Layer 6 of a small transformer language model trained on English Wikipedia (13 layers, counted from 0, width 64).
Take only the direct path to the model's output, skipping the later layers: a vector added to the residual stream pushes a token's score in proportion to its dot product with that token's output vector.

Output vectors of the tokens that the questions are about. A number n stands for n times 0.033.
"/": 16 -7 -8 9 -29 15 -11 1 5 20 -9 -20 10 -2 -6 2 8 -19 8 -13 19 -5 2 -1 -2 -8 10 16 -10 -20 9 -3 1 -5 15 -14 -19 18 0 2 14 -3 6 -10 -11 -3 -35 -3 -6 -17 18 11 18 -29 -10 9 0 -4 -3 -10 18 -5 12 2
"→ ": -52 27 54 8 0 -12 -12 13 1 -30 40 -1 -24 22 46 -34 19 -20 -48 -6 -24 15 -24 18 -5 -20 -12 15 26 -13 -12 -3 22 -5 -14 -11 -6 18 -25 19 3 -22 34 16 19 28 -34 12 -10 2 13 17 35 13 -7 -14 -28 16 -2 5 25 -15 -7 -1
"she ": 9 39 -23 15 3 -26 -1 -17 1 6 53 -7 -12 27 26 -27 -26 -8 12 8 -11 6 -25 -30 57 36 25 -65 -5 26 -18 -6 -17 5 20 -1 -4 -30 34 7 7 3 -13 4 23 5 -1 4 14 -6 -19 -27 -53 28 -18 19 -20 63 15 -13 8 -14 -33 -1
"|---|---|---|---|---|---|": -12 25 27 -23 20 -3 -18 4 51 -2 -18 15 16 11 27 -21 8 -6 -24 -17 2 -8 20 -46 21 18 -25 19 14 -6 -51 43 -10 -14 -30 30 -18 -17 -34 23 43 -2 -22 6 38 -3 4 13 -12 31 4 0 11 8 -16 39 -4 35 -22 -9 32 -19 -16 0
"=": -19 -28 25 3 5 15 -29 37 6 7 3 7 -27 14 22 -21 32 16 3 -6 -6 19 -6 -22 -20 12 20 12 -19 0 9 41 20 23 31 -5 -33 -6 -3 19 0 5 8 -17 39 11 4 -5 -9 -22 -2 26 -9 22 32 37 -34 4 -9 21 31 5 4 4
"win ": -3 42 -2 2 -13 -5 -30 12 28 -1 32 31 19 11 24 -3 11 -30 -54 -7 -6 15 27 -22 2 15 -16 25 34 6 3 -9 1 -4 -41 37 33 9 16 18 2 9 -3 14 15 -5 -22 6 -1 -4 -13 20 5 -4 -18 56 2 13 0 -22 -2 21 -19 0
"ference": 2 28 44 -22 39 4 -17 23 40 39 23 -12 -9 -10 -17 -20 2 -14 -22 7 -8 36 -15 -32 -33 -35 -13 2 -6 -8 -24 -25 5 20 -31 2 14 -26 -36 -19 13 1 -22 -11 -8 30 -43 30 -37 21 10 4 -3 13 26 24 6 1 23 16 24 7 5 2
"birth": 1 33 17 -18 -1 -69 8 20 40 5 32 5 0 32 44 -53 -19 -37 -12 -16 25 8 1 -26 -1 -13 -4 -5 8 34 -23 -15 4 -51 -29 18 -12 -23 6 16 -5 -23 -43 46 5 48 -30 5 25 11 -2 5 -20 35 1 -3 -7 7 54 29 21 -4 -8 1
"club ": 21 37 -11 -8 -18 -25 -32 10 16 54 18 -9 2 6 40 -30 -7 -80 -14 -19 -8 27 -36 -26 3 1 -4 -6 26 12 -30 -4 -24 6 -20 26 -23 -3 41 -16 0 -15 -17 2 46 -2 -23 2 2 -10 -15 -2 -23 -14 7 9 8 38 -4 -11 5 -13 -11 1
"====": 12 18 -13 -26 1 -19 -5 23 -14 1 -4 7 -9 53 18 9 18 -4 -25 -14 -1 1 -5 -60 -22 -39 -33 -3 -26 -6 -9 -46 -12 -38 -26 20 4 27 -18 -38 32 12 -23 -18 19 7 15 -2 -20 -3 -5 -2 -2 13 4 -14 -32 48 7 19 39 -19 2 -1
"ag": 21 17 -16 -15 -7 3 4 -8 -13 14 6 12 2 5 -35 17 27 3 10 4 18 -8 -30 -5 -12 0 -7 3 -2 -18 -8 13 3 -3 9 2 -1 -8 12 -7 -15 -7 -13 31 5 -3 -16 0 20 -2 11 -1 23 -18 3 -4 12 0 8 11 -9 14 -2 2
"c ": -27 -1 13 -2 14 -9 -27 -2 39 -13 5 11 15 10 -19 -22 -10 11 -2 1 16 10 12 1 6 12 3 -11 -27 -11 6 -8 -7 17 10 0 21 -15 1 12 14 -1 6 -8 10 -5 -1 19 26 3 13 3 13 -13 24 52 -11 24 -19 7 19 -15 14 1
"by ": -11 -8 -8 1 -4 14 -22 6 4 -25 45 -19 -23 19 -12 -19 -29 29 -14 7 -11 2 1 -30 1 -13 -8 -8 -1 -11 5 19 52 -7 18 3 -18 2 8 14 -18 9 33 -28 18 28 -31 -7 19 -12 15 14 11 1 -16 -5 -19 -34 14 -16 -18 -33 -22 1
"akh": -5 48 -2 -19 15 -13 22 8 -20 -17 27 17 -6 -34 -1 1 18 -21 5 -25 10 15 -17 -18 8 15 13 1 15 16 -11 -18 43 3 -28 8 -3 12 -11 -16 11 -4 -1 26 25 0 18 24 -8 4 -10 -15 9 4 6 5 -20 -3 15 28 9 -14 11 5
"ative ": 3 23 13 -16 27 5 11 3 -7 -6 2 -8 26 -26 22 -14 7 -56 15 -21 18 28 17 -9 5 -17 40 -21 -14 -3 -20 36 15 14 23 2 -8 5 15 -16 18 10 -43 38 22 -1 9 10 23 18 21 -24 7 -2 -9 21 -7 7 -9 -16 22 -21 -18 6
"FL ": 4 26 -11 2 -9 -1 -26 25 37 16 -7 15 25 -22 0 1 5 -51 -47 -5 6 44 -11 -3 28 -37 7 0 32 5 -5 -31 15 4 -28 -14 -17 -29 -28 -15 26 -10 -25 -25 20 -15 16 17 -1 -4 -1 -17 4 24 -3 -7 -4 37 -10 13 22 -7 -27 2
"\n\n": 8 -32 7 31 -14 21 13 -12 -9 -20 -6 -8 -7 14 10 4 16 -21 22 -5 -5 5 14 -14 -13 -29 19 16 -1 -19 23 -24 2 -10 22 -17 12 -12 -14 -13 -4 7 11 -18 0 -14 -31 12 -19 5 17 18 4 -33 4 -36 -4 -5 -5 11 13 4 3 3
"centur": -34 18 21 -18 95 -51 -12 -9 26 -17 13 -7 32 24 59 -55 17 18 -41 -29 -18 -8 -9 -38 24 -18 -6 -28 10 58 -16 13 34 -23 -35 15 4 -3 8 -14 -3 -32 -39 20 -10 -16 -10 4 -17 -12 27 12 -40 55 -11 24 -10 4 63 33 15 0 -23 2
"ody ": -6 48 7 -35 32 -48 -45 10 4 -11 7 -9 5 -12 -4 -3 -26 -34 -31 -15 17 12 -19 -8 3 15 9 -7 7 -2 -21 2 48 5 2 37 10 15 -41 0 6 20 5 -7 -15 -3 0 21 9 20 -17 -10 -40 8 -3 -16 -13 9 12 10 27 -36 -29 8
"who ": -25 27 -3 19 -8 -21 -32 25 15 38 55 19 39 11 29 -18 -49 -17 -6 7 16 -34 28 -33 32 -23 -21 -20 5 13 -24 -5 18 46 -35 7 -35 -11 -3 -1 21 2 5 8 14 0 -11 -5 1 -26 30 23 -3 53 -3 0 4 21 10 17 -2 17 -47 -2

Output weights of attention head 1. The head adds the sum of these rows, row i times number i of z. A number n stands for n times 0.0081.
o0: -15 -54 27 30 12 14 7 -49 -8 4 -13 -19 -7 58 38 5 -54 12 -34 -19 -30 24 -5 -31 8 -17 -53 -26 20 -4 23 -35 6 14 4 -7 41 3 -51 -32 -17 -10 36 -9 1 -1 -5 19 27 22 -10 20 4 -17 -21 -34 -21 28 48 34 -9 -11 -63 -29
o1: 8 16 -20 -3 1 -32 29 38 -16 18 11 -4 11 0 7 28 -31 -17 33 17 -9 25 -11 -29 -18 9 -33 -10 5 28 -10 16 44 28 -39 -6 -32 10 9 -22 25 9 -36 1 -26 38 5 54 -35 -5 -22 -3 -14 -5 -5 2 -41 -14 -4 16 -20 -25 30 11
o2: -10 17 7 -26 3 6 -4 -10 6 23 53 -8 0 -19 7 -24 -38 16 -10 13 -35 66 39 14 -14 -26 -15 1 11 29 -5 21 -2 -8 -52 52 6 -4 -13 8 8 25 17 -34 19 -43 -16 18 -2 10 -27 6 -50 18 -25 -22 10 1 17 -5 30 -14 -10 10
o3: 18 16 -6 -11 6 -6 -7 3 4 -9 21 -9 -10 -25 14 15 -30 -70 38 21 20 8 15 23 -24 -20 -19 -39 -30 -21 4 61 -2 -35 -42 22 -8 11 5 21 -8 -37 -22 14 47 -21 -17 31 -2 -5 27 -19 -15 36 8 17 17 10 -10 14 0 -6 -1 30
o4: 10 -35 18 -8 -15 22 47 38 -26 3 29 17 2 -2 -28 12 11 -49 21 25 20 27 -13 32 12 4 -2 2 26 48 -21 37 -36 -1 26 1 -2 25 -9 30 8 15 57 4 31 -7 -5 1 27 11 2 8 0 17 31 -20 -30 -2 5 -3 -48 4 18 29
o5: -29 -43 5 12 -14 -24 -20 41 -32 -7 19 20 -13 -24 14 19 -10 27 35 27 -4 -4 -32 -1 -43 19 17 -10 25 -14 31 3 4 6 0 -32 -43 33 -16 -21 -11 11 -37 17 -24 -9 9 -2 -27 -46 -6 21 28 -35 29 15 8 -35 -12 -39 -13 11 3 -15
o6: 6 -14 9 5 12 -7 -21 -4 32 9 6 -29 33 -25 -15 -24 0 34 -21 -1 16 -3 -4 25 -3 15 -7 -6 -9 25 -17 -3 13 9 -7 11 18 -4 -13 12 -14 -5 -7 24 -10 -14 43 1 34 -9 30 -27 -16 -2 6 25 -3 -13 -6 -15 27 -15 -8 -23
o7: -3 38 2 -68 -71 27 -11 -13 -1 11 30 -43 22 29 -50 16 -44 -10 -17 -23 8 13 -14 -22 32 -19 20 30 7 -25 -7 17 12 24 35 2 -45 -5 -31 -45 26 -11 19 -33 -16 22 -22 40 28 25 -8 8 24 -12 -16 3 28 -29 60 -4 -9 -5 6 53
o8: -37 -27 -9 6 -4 11 -8 19 -4 3 9 -1 -6 23 -6 6 36 -35 -12 -19 21 -18 -9 63 12 7 -3 -11 -26 9 -18 23 -25 26 4 -27 7 25 -1 -18 5 4 2 9 1 2 -29 -48 -10 9 25 -15 3 25 -15 10 6 -11 7 -18 -32 13 -11 11
o9: -14 35 0 -4 -40 -3 9 18 23 6 12 0 3 -18 36 29 10 16 -2 -1 11 -7 2 -36 22 18 27 -6 17 8 38 47 -20 30 -11 56 -8 22 -7 -45 -13 10 -4 -19 11 28 -22 -22 14 -36 -16 0 39 -5 30 -4 5 -9 17 20 32 -32 -9 6
o10: -36 -12 2 10 -5 -23 14 30 18 -16 -14 -5 30 -7 10 -22 -36 -13 12 -28 -23 16 -17 -12 -1 16 -8 23 -33 -24 -37 17 55 -8 -30 -4 8 -13 11 4 22 -19 -32 11 17 20 0 -10 0 0 -14 -25 1 11 19 53 12 24 2 -16 -35 -13 10 0
o11: 6 -29 -4 9 -1 -23 15 -12 -19 26 -4 -28 12 4 -12 -6 -11 -5 -1 -31 -1 17 -10 39 -23 -8 -2 2 24 -18 6 -22 21 3 -36 16 7 17 20 26 -7 20 25 8 -8 41 -23 49 16 18 23 -13 9 3 -4 -2 -17 -29 13 28 -7 -17 -29 -19
o12: 24 10 -28 -2 -8 -35 8 1 -9 -2 -23 8 7 5 -2 20 29 12 -5 20 3 45 84 6 65 -23 -18 -1 -33 26 -35 29 -6 -31 22 -10 -20 35 -22 57 -25 26 27 -11 -4 -29 -3 20 -26 -18 -36 19 -10 -16 -28 -19 -12 8 -47 -29 34 2 -11 68
o13: -24 -22 29 13 -22 6 57 -39 14 -6 4 58 -7 -29 -24 6 -26 59 34 -12 6 -30 -14 28 -80 -21 9 40 28 3 -21 17 -14 8 4 8 -24 -15 26 25 -40 1 8 -31 -12 16 -33 -43 -20 19 18 -35 14 20 29 -3 37 -18 -1 -11 -9 5 -18 -1
o14: -30 25 23 6 23 26 -34 16 2 4 -1 -5 46 8 40 -8 -53 30 -17 -8 36 36 4 24 24 1 -37 -37 -23 2 -37 45 15 26 0 -4 24 -15 -14 50 -40 -23 20 -11 -1 -2 17 -20 23 28 4 3 -71 61 4 17 -25 3 -14 -1 -7 -11 -4 -43
o15: 4 -11 -13 5 11 17 7 -19 16 -26 15 23 -2 15 1 -21 -3 21 0 -19 19 34 3 11 0 14 20 39 -15 -39 17 5 -26 1 -14 44 20 27 6 0 -6 2 -1 -19 -7 -4 28 -24 -26 6 18 16 32 -15 8 -6 -17 23 0 -5 -38 -5 2 73
o16: -61 -6 -30 -12 54 -35 34 -9 27 16 31 -8 -24 -7 -22 -22 -1 3 13 -27 7 5 -1 -25 24 9 49 -17 -3 55 28 9 -7 31 34 14 -36 -15 2 -8 15 -2 -28 14 -5 6 21 32 57 -8 -52 -17 21 -13 45 7 -24 17 -10 4 -1 -12 -5 -53
o17: 7 27 26 23 -6 -50 17 -11 13 32 4 10 30 -19 -44 -14 -23 -13 -28 2 21 -42 -1 -1 -2 31 9 26 20 -29 -51 -12 4 14 11 46 -18 6 37 54 3 -32 -18 -30 3 -23 56 47 37 11 -21 22 -11 -39 23 -35 -22 30 30 -12 14 -11 3 23
o18: 29 -20 3 -9 -1 -8 27 -33 23 -29 2 -28 49 19 20 13 13 -22 -4 -18 -1 51 2 -38 -27 6 -25 -34 -25 25 11 -8 38 20 7 -7 9 -26 -26 29 4 -31 -18 -17 10 -26 -10 -25 11 55 -19 6 -14 10 3 13 -6 5 17 29 13 -29 42 62
o19: 45 21 25 10 -15 16 -9 -20 3 77 10 -22 -6 -6 22 36 -1 -3 -10 38 37 -25 42 34 12 -13 -35 35 -16 -8 11 8 -10 25 -8 31 -7 -8 -16 -22 -29 1 -59 -45 -27 1 -1 1 -3 5 13 0 -11 24 29 -30 21 4 26 -13 18 -14 19 24
o20: -3 -20 11 3 -5 46 50 45 -10 46 47 8 -12 -4 -14 -1 2 5 23 4 6 74 -2 9 -35 2 19 3 12 -2 14 -13 0 11 14 -20 16 15 -9 7 -38 41 51 -40 12 -12 14 6 -13 12 10 47 25 -45 0 -57 42 27 15 35 9 47 10 8
o21: 43 -31 -68 43 -58 -34 -20 8 16 5 -3 24 9 -6 25 -1 10 11 15 17 10 -21 -7 -3 12 23 30 -17 9 9 30 -23 -10 -27 -17 -22 5 -32 6 8 3 13 13 -9 -1 12 12 -11 -12 30 -50 6 -31 10 -63 15 2 -3 14 -17 8 4 -7 47
o22: -38 19 6 2 14 -20 -29 13 33 9 -5 -30 10 -31 -53 29 -30 -32 -13 0 1 49 30 -43 -8 2 -10 27 -26 -6 -18 18 -27 -36 -9 6 8 19 -44 -21 -17 5 -28 -42 4 -3 -10 20 25 6 9 12 25 37 -5 -25 -2 -23 -4 0 28 -33 6 25
o23: 22 14 -50 -35 -14 31 10 3 -13 -9 0 2 -15 -22 20 37 -35 -44 -4 27 -30 45 11 27 17 -19 -18 12 -17 42 -1 -16 9 18 -12 8 18 12 -9 -6 30 28 45 -7 2 0 26 2 1 -44 -71 -20 -30 -12 -34 2 14 15 -20 -23 32 0 -16 51
o24: 22 -45 40 2 -1 7 8 21 -1 -17 6 6 20 34 19 15 0 26 -14 -8 -5 7 -33 -23 42 4 -46 5 24 19 30 16 -39 23 -30 -4 27 -24 -7 -24 -3 -12 7 -24 3 -1 -36 -42 -19 29 -4 -42 -14 11 7 -38 -19 37 55 -40 -9 -47 -38 -35
o25: 27 -4 -12 29 -7 20 22 -26 21 19 3 -13 11 11 6 -20 -3 -15 1 17 -29 -1 -13 -4 -44 -5 25 -3 40 4 -15 -5 -12 17 33 -29 31 -9 6 23 -27 -16 -11 21 13 -15 -6 -36 -22 -8 9 20 29 -1 -24 14 -1 -6 -19 9 -8 8 0 25
o26: -13 -44 -41 14 -2 6 -23 -12 6 18 16 -21 8 17 18 -18 -9 -26 5 1 -7 13 -11 -3 1 -35 46 -16 2 -13 23 5 1 24 24 11 -9 -2 -33 30 -11 -7 -22 12 4 2 11 16 22 5 -26 17 -27 -7 -12 26 -47 -12 -9 9 -23 -34 7 -53
o27: -18 -16 10 -12 0 19 0 17 -6 -7 1 20 4 26 44 -24 28 25 -24 8 -19 4 -28 32 -49 19 -5 -23 21 6 -11 -20 26 3 0 23 -37 2 16 21 23 -3 23 -1 -41 4 42 -2 -11 10 24 37 12 1 -9 -1 3 -46 16 16 -9 1 8 6
o28: -15 3 37 -22 25 23 -3 23 -24 0 11 -1 17 25 -42 -23 18 -3 -5 -15 36 -22 -12 -1 14 20 18 10 21 -7 34 -3 5 -6 -3 22 31 11 -2 54 -19 -17 -25 -2 -37 -5 -6 38 -6 53 -54 -27 13 -8 4 0 10 24 14 -11 -12 3 19 1
o29: -28 18 -9 -3 12 -38 8 12 4 42 13 3 21 0 43 -41 43 -7 -9 -1 -18 -41 14 30 -35 -1 9 -19 17 -1 -20 7 2 65 -27 10 64 -25 45 -4 11 17 -9 14 8 26 -46 -11 -44 14 -2 13 17 8 -69 -2 -25 26 34 14 6 25 -9 -4
o30: -3 29 5 -5 -19 33 1 15 -62 1 20 6 0 33 -8 35 -6 12 -33 26 -52 -34 -24 -23 -36 22 12 40 -30 29 -22 -25 -28 24 -4 -22 -29 -3 -28 -94 -17 -20 14 -34 -8 -4 32 13 11 39 -4 8 -19 -10 29 -16 -20 -57 9 3 -18 -26 22 2
o31: -7 3 28 -27 47 15 -15 14 -10 1 -22 -7 -34 44 -5 3 -39 -18 5 -1 -8 4 32 -41 -16 21 -1 9 -6 -6 17 19 29 -24 -25 33 -16 0 -25 37 -16 15 -19 -31 -7 -30 -24 58 15 12 -9 11 4 -45 19 -1 -33 0 4 10 -29 10 41 12

Each question shows a token from some text and the vector z that the head gathered there. A number n stands for n times 0.0041.

"p": 17 0 4 8 -9 -7 25 12 5 -8 4 -16 -13 -11 26 10 -7 23 1 2 38 -1 -3 36 -1 -2 -17 1 -18 -21 6 -10
Which three tokens does it push up most, strongest first? "FL ", "ody ", "who "

"his ": 19 -2 33 15 -14 -13 -5 6 -28 3 -8 5 5 9 -29 8 -11 2 37 28 31 -27 -8 -16 -2 16 2 11 -19 12 -12 18
Which three tokens does it push up most, strongest first? "ference", "\n\n", "===="

"24 ": 21 -7 -3 31 6 10 6 -17 5 -11 14 19 -2 -5 7 -2 -9 9 -14 -9 24 26 24 1 -8 -1 9 -2 4 5 -26 -11
Which of these tokens does it push up most? "birth"

".) ": 26 11 12 6 -6 -25 7 -3 -16 38 20 -13 -32 3 14 21 23 -2 76 1 17 -21 49 -53 53 6 6 34 68 16 2 23
Pushed down most: "/"

"ard": -14 9 1 2 12 -5 -12 6 6 -20 -13 -15 34 0 18 -2 -3 20 24 7 14 35 -10 -13 11 -8 -5 -3 38 -5 23 -8
Which two tokens does it push up most, strongest first? "she ", "ody "

".": -8 -26 -10 26 -3 7 14 15 -3 18 -8 -13 12 6 23 18 -21 -1 19 -20 -11 33 45 -27 20 -12 -8 2 16 -37 -14 -10
Which two tokens does it push up most, strongest first? "|---|---|---|---|---|---|", "c "

"National ": 33 3 -5 -9 -12 7 14 -1 14 -2 -10 16 0 -15 20 11 -16 2 -25 -3 -35 -19 -3 -6 23 8 10 23 -15 0 7 -13
Pushed down most: "akh"

"Scientific ": 19 -7 3 6 -25 -15 31 5 -7 -18 -3 -8 -14 6 26 15 -21 28 12 -3 -24 -12 0 4 16 8 -15 7 -8 -15 -8 -16
Which three tokens does it push up most, strongest first? "centur", "|---|---|---|---|---|---|", "ody "

"00": -7 0 -4 15 4 32 13 -13 25 -28 29 -14 2 -31 12 11 -41 -14 -11 -2 8 13 -4 19 -12 -7 -25 11 -22 16 -17 -7
Which of these tokens does it push up most? "win "

"36": -11 1 -12 6 14 30 2 1 20 2 19 10 2 -8 -11 9 -22 -6 -14 -7 -1 4 2 3 -12 2 1 18 -11 6 -15 -5
Which of these tokens does it push up most? "/"

"established ": 9 0 8 15 -11 2 -2 10 -3 -4 -2 -3 2 -24 11 -2 -1 -7 -11 -5 12 -23 1 7 -6 -22 -5 0 -3 -1 -14 17
Which of these tokens does it push up most? "ody "

"9 ": -5 -10 -38 -1 10 9 -11 8 9 9 4 18 -16 12 -24 18 -14 6 -20 -18 -4 17 -4 -19 -13 -2 -2 3 3 -3 -9 -11
Which three tokens does it push up most, strongest first? "ag", "/", "\n\n"

"than ": 32 0 13 -9 -22 -22 39 2 -18 -18 -5 -8 -23 0 32 0 4 24 0 11 40 -33 -13 35 17 -5 -19 2 -21 -17 8 -16
Pushed down most: "/"

"-": -9 24 9 -1 2 13 19 -7 10 -5 18 17 4 -3 5 -1 0 -2 11 -11 6 -1 -3 22 -5 -7 -5 22 -8 -1 -12 1
Which of these tokens does it push up most? "akh"

"| ": 10 -23 -13 27 12 10 3 1 8 -7 8 15 3 -14 -12 16 -8 1 -34 -12 14 9 26 0 -7 -15 -3 -1 0 -13 -31 4
Which of these tokens does it push up most? "/"

". ": 4 -33 69 -15 -2 -18 6 7 -21 23 4 -3 10 39 -52 21 -4 -15 47 4 77 -5 -15 -39 6 30 -32 23 -13 44 -5 -5
Which three tokens does it push up most, strongest first? "\n\n", "ference", "→ "

"2 ": 15 -1 -17 6 2 5 7 2 15 25 15 24 -39 8 19 -6 18 -14 -11 -24 17 6 10 -14 6 -20 8 7 24 -4 2 -11
Which of these tokens does it push up most? "→ "

"to ": 14 2 20 15 -10 -2 6 18 -10 6 -3 -3 -3 -19 6 -4 -5 6 2 12 19 -12 11 14 -6 -16 -13 4 -4 6 -14 11
Which two tokens does it push up most, strongest first? "ody ", "ference"

"r": -21 11 2 3 15 -11 -15 9 15 -17 -10 -16 46 3 18 10 -12 23 38 7 10 46 -10 -10 0 -5 -5 1 37 -4 29 -13
Which of these tokens does it push up most? "she "

"of ": 31 11 -15 11 13 3 8 10 12 -33 20 5 3 -31 14 -11 -25 29 -4 -15 12 -19 15 5 4 5 -21 7 -26 23 -33 -23
Pushed down most: "="

" ": 2 -13 -25 -1 23 6 -15 4 -1 12 -17 5 7 7 -40 20 -10 -1 -13 -5 26 -1 5 -6 -19 6 -11 6 -11 -18 -5 6
Which of these tokens does it push up most? "\n\n"

"In": -15 -3 -4 6 -7 -12 1 -5 2 -7 -9 -15 9 -23 14 -1 4 8 -7 -2 -10 9 10 -3 -6 -1 -4 -1 -6 0 -9 -16
Which of these tokens does it push up most? "she "

",": -5 -8 -16 -9 -15 0 5 16 8 3 0 10 -2 2 -6 11 -14 5 -12 -9 -6 9 -6 -13 -10 8 -7 13 -3 8 5 -18
Pushed down most: "ody "

"18": -21 -17 5 34 -9 13 17 -3 -5 7 2 -19 17 9 17 8 -13 -4 23 -4 1 33 34 -16 -5 -7 -11 -8 10 -19 -21 -2
Pushed down most: "→ "

"K": -24 13 5 -6 14 19 -21 -21 3 19 -22 -27 40 -12 -18 -8 -3 -25 -22 6 -13 -13 7 6 8 25 11 12 -31 19 19 5
Which of these tokens does it push up most? "="

"2": 9 -15 -6 23 2 10 12 -7 6 -13 11 6 10 -26 0 7 -12 -1 -16 0 18 18 17 13 -5 -16 -8 -6 1 -9 -28 -4
Which of these tokens does it push up most? "FL "

"R": -6 1 -3 -12 2 -8 6 -2 10 0 -11 -12 28 -8 16 1 -1 3 -11 0 -22 2 3 4 16 11 -1 9 -9 -2 11 -31
Which of these tokens does it push up most? "she "

"5 ": 36 12 -15 1 13 -18 -22 -23 4 32 19 29 -69 31 -9 -16 38 4 2 -15 55 -23 -38 -22 -13 7 27 29 38 31 24 -1
Which of these tokens does it push up most? "→ "

"also ": 16 2 22 35 -13 8 -12 14 -10 11 -4 -7 -8 -10 1 -10 -15 -5 -11 24 26 -21 20 -4 -2 -26 -18 4 -6 21 -14 29
Which of these tokens does it push up most? "ference"

"John ": -4 -13 -22 -7 -5 5 -10 15 3 15 -19 -10 6 -3 -25 14 -20 0 -18 13 12 -9 -1 -12 -17 16 -12 0 -22 3 19 3
Pushed down most: "centur"

"4": -11 4 -6 3 12 27 5 -1 15 0 21 10 2 -10 -10 5 -16 -3 -12 -5 -1 6 2 5 -12 -1 3 16 -9 5 -14 -3
Which of these tokens does it push up most? "/"

"n": -1 -1 16 18 -7 -5 4 18 -5 -1 -5 -11 5 -18 1 0 -14 5 10 14 10 -8 11 13 -11 -7 -13 1 -6 1 -6 6
Pushed down most: "="

"==": 24 -41 16 24 2 -51 45 6 26 -50 13 27 -15 -5 37 25 -19 -4 7 21 31 -32 17 -34 -22 -16 7 -11 -18 -4 -31 27
Pushed down most: "akh"

"Notes ": -7 7 3 6 11 4 5 7 5 -5 13 0 9 -10 8 -10 -18 -2 -11 -12 2 7 21 7 -3 2 -10 13 -24 5 -7 -13
Which two tokens does it push up most, strongest first? "who ", "FL "

"23 ": 1 1 -21 8 15 4 -17 -17 1 -2 15 21 -18 18 -17 11 -2 18 -19 -12 15 24 -9 -13 -16 10 15 3 6 21 -10 -9
Which two tokens does it push up most, strongest first? "ag", "\n\n"

"al ": -17 2 8 4 12 11 -4 3 3 6 2 -5 7 -12 2 -3 2 3 -11 2 -2 13 -1 6 -11 4 9 0 -9 7 -14 1
Which of these tokens does it push up most? "club "

"33": -9 -19 7 36 -2 12 17 -9 -5 0 6 -10 13 -2 17 0 -10 1 6 -1 11 29 30 -3 -5 -14 -11 -11 10 -17 -27 -2
Pushed down most: "→ "

"sci": 28 -5 12 -1 -22 -12 28 8 -17 -3 0 -16 -21 -4 13 9 -7 24 22 6 48 -8 -8 35 3 1 -12 3 -17 -11 11 -6
Pushed down most: "ative "

"Conserv": 18 -2 8 22 -13 -17 2 -19 -4 -22 -15 -18 7 -11 23 -3 -22 25 6 7 -9 -2 11 5 15 -10 -4 0 -11 1 -5 -1
Which three tokens does it push up most, strongest first? "centur", "|---|---|---|---|---|---|", "ody "

"ology": -23 15 15 8 19 18 16 20 3 -6 -4 0 18 -22 -1 -15 7 11 11 3 0 31 -14 14 -15 0 11 8 0 -6 -12 -1
Which of these tokens does it push up most? "she "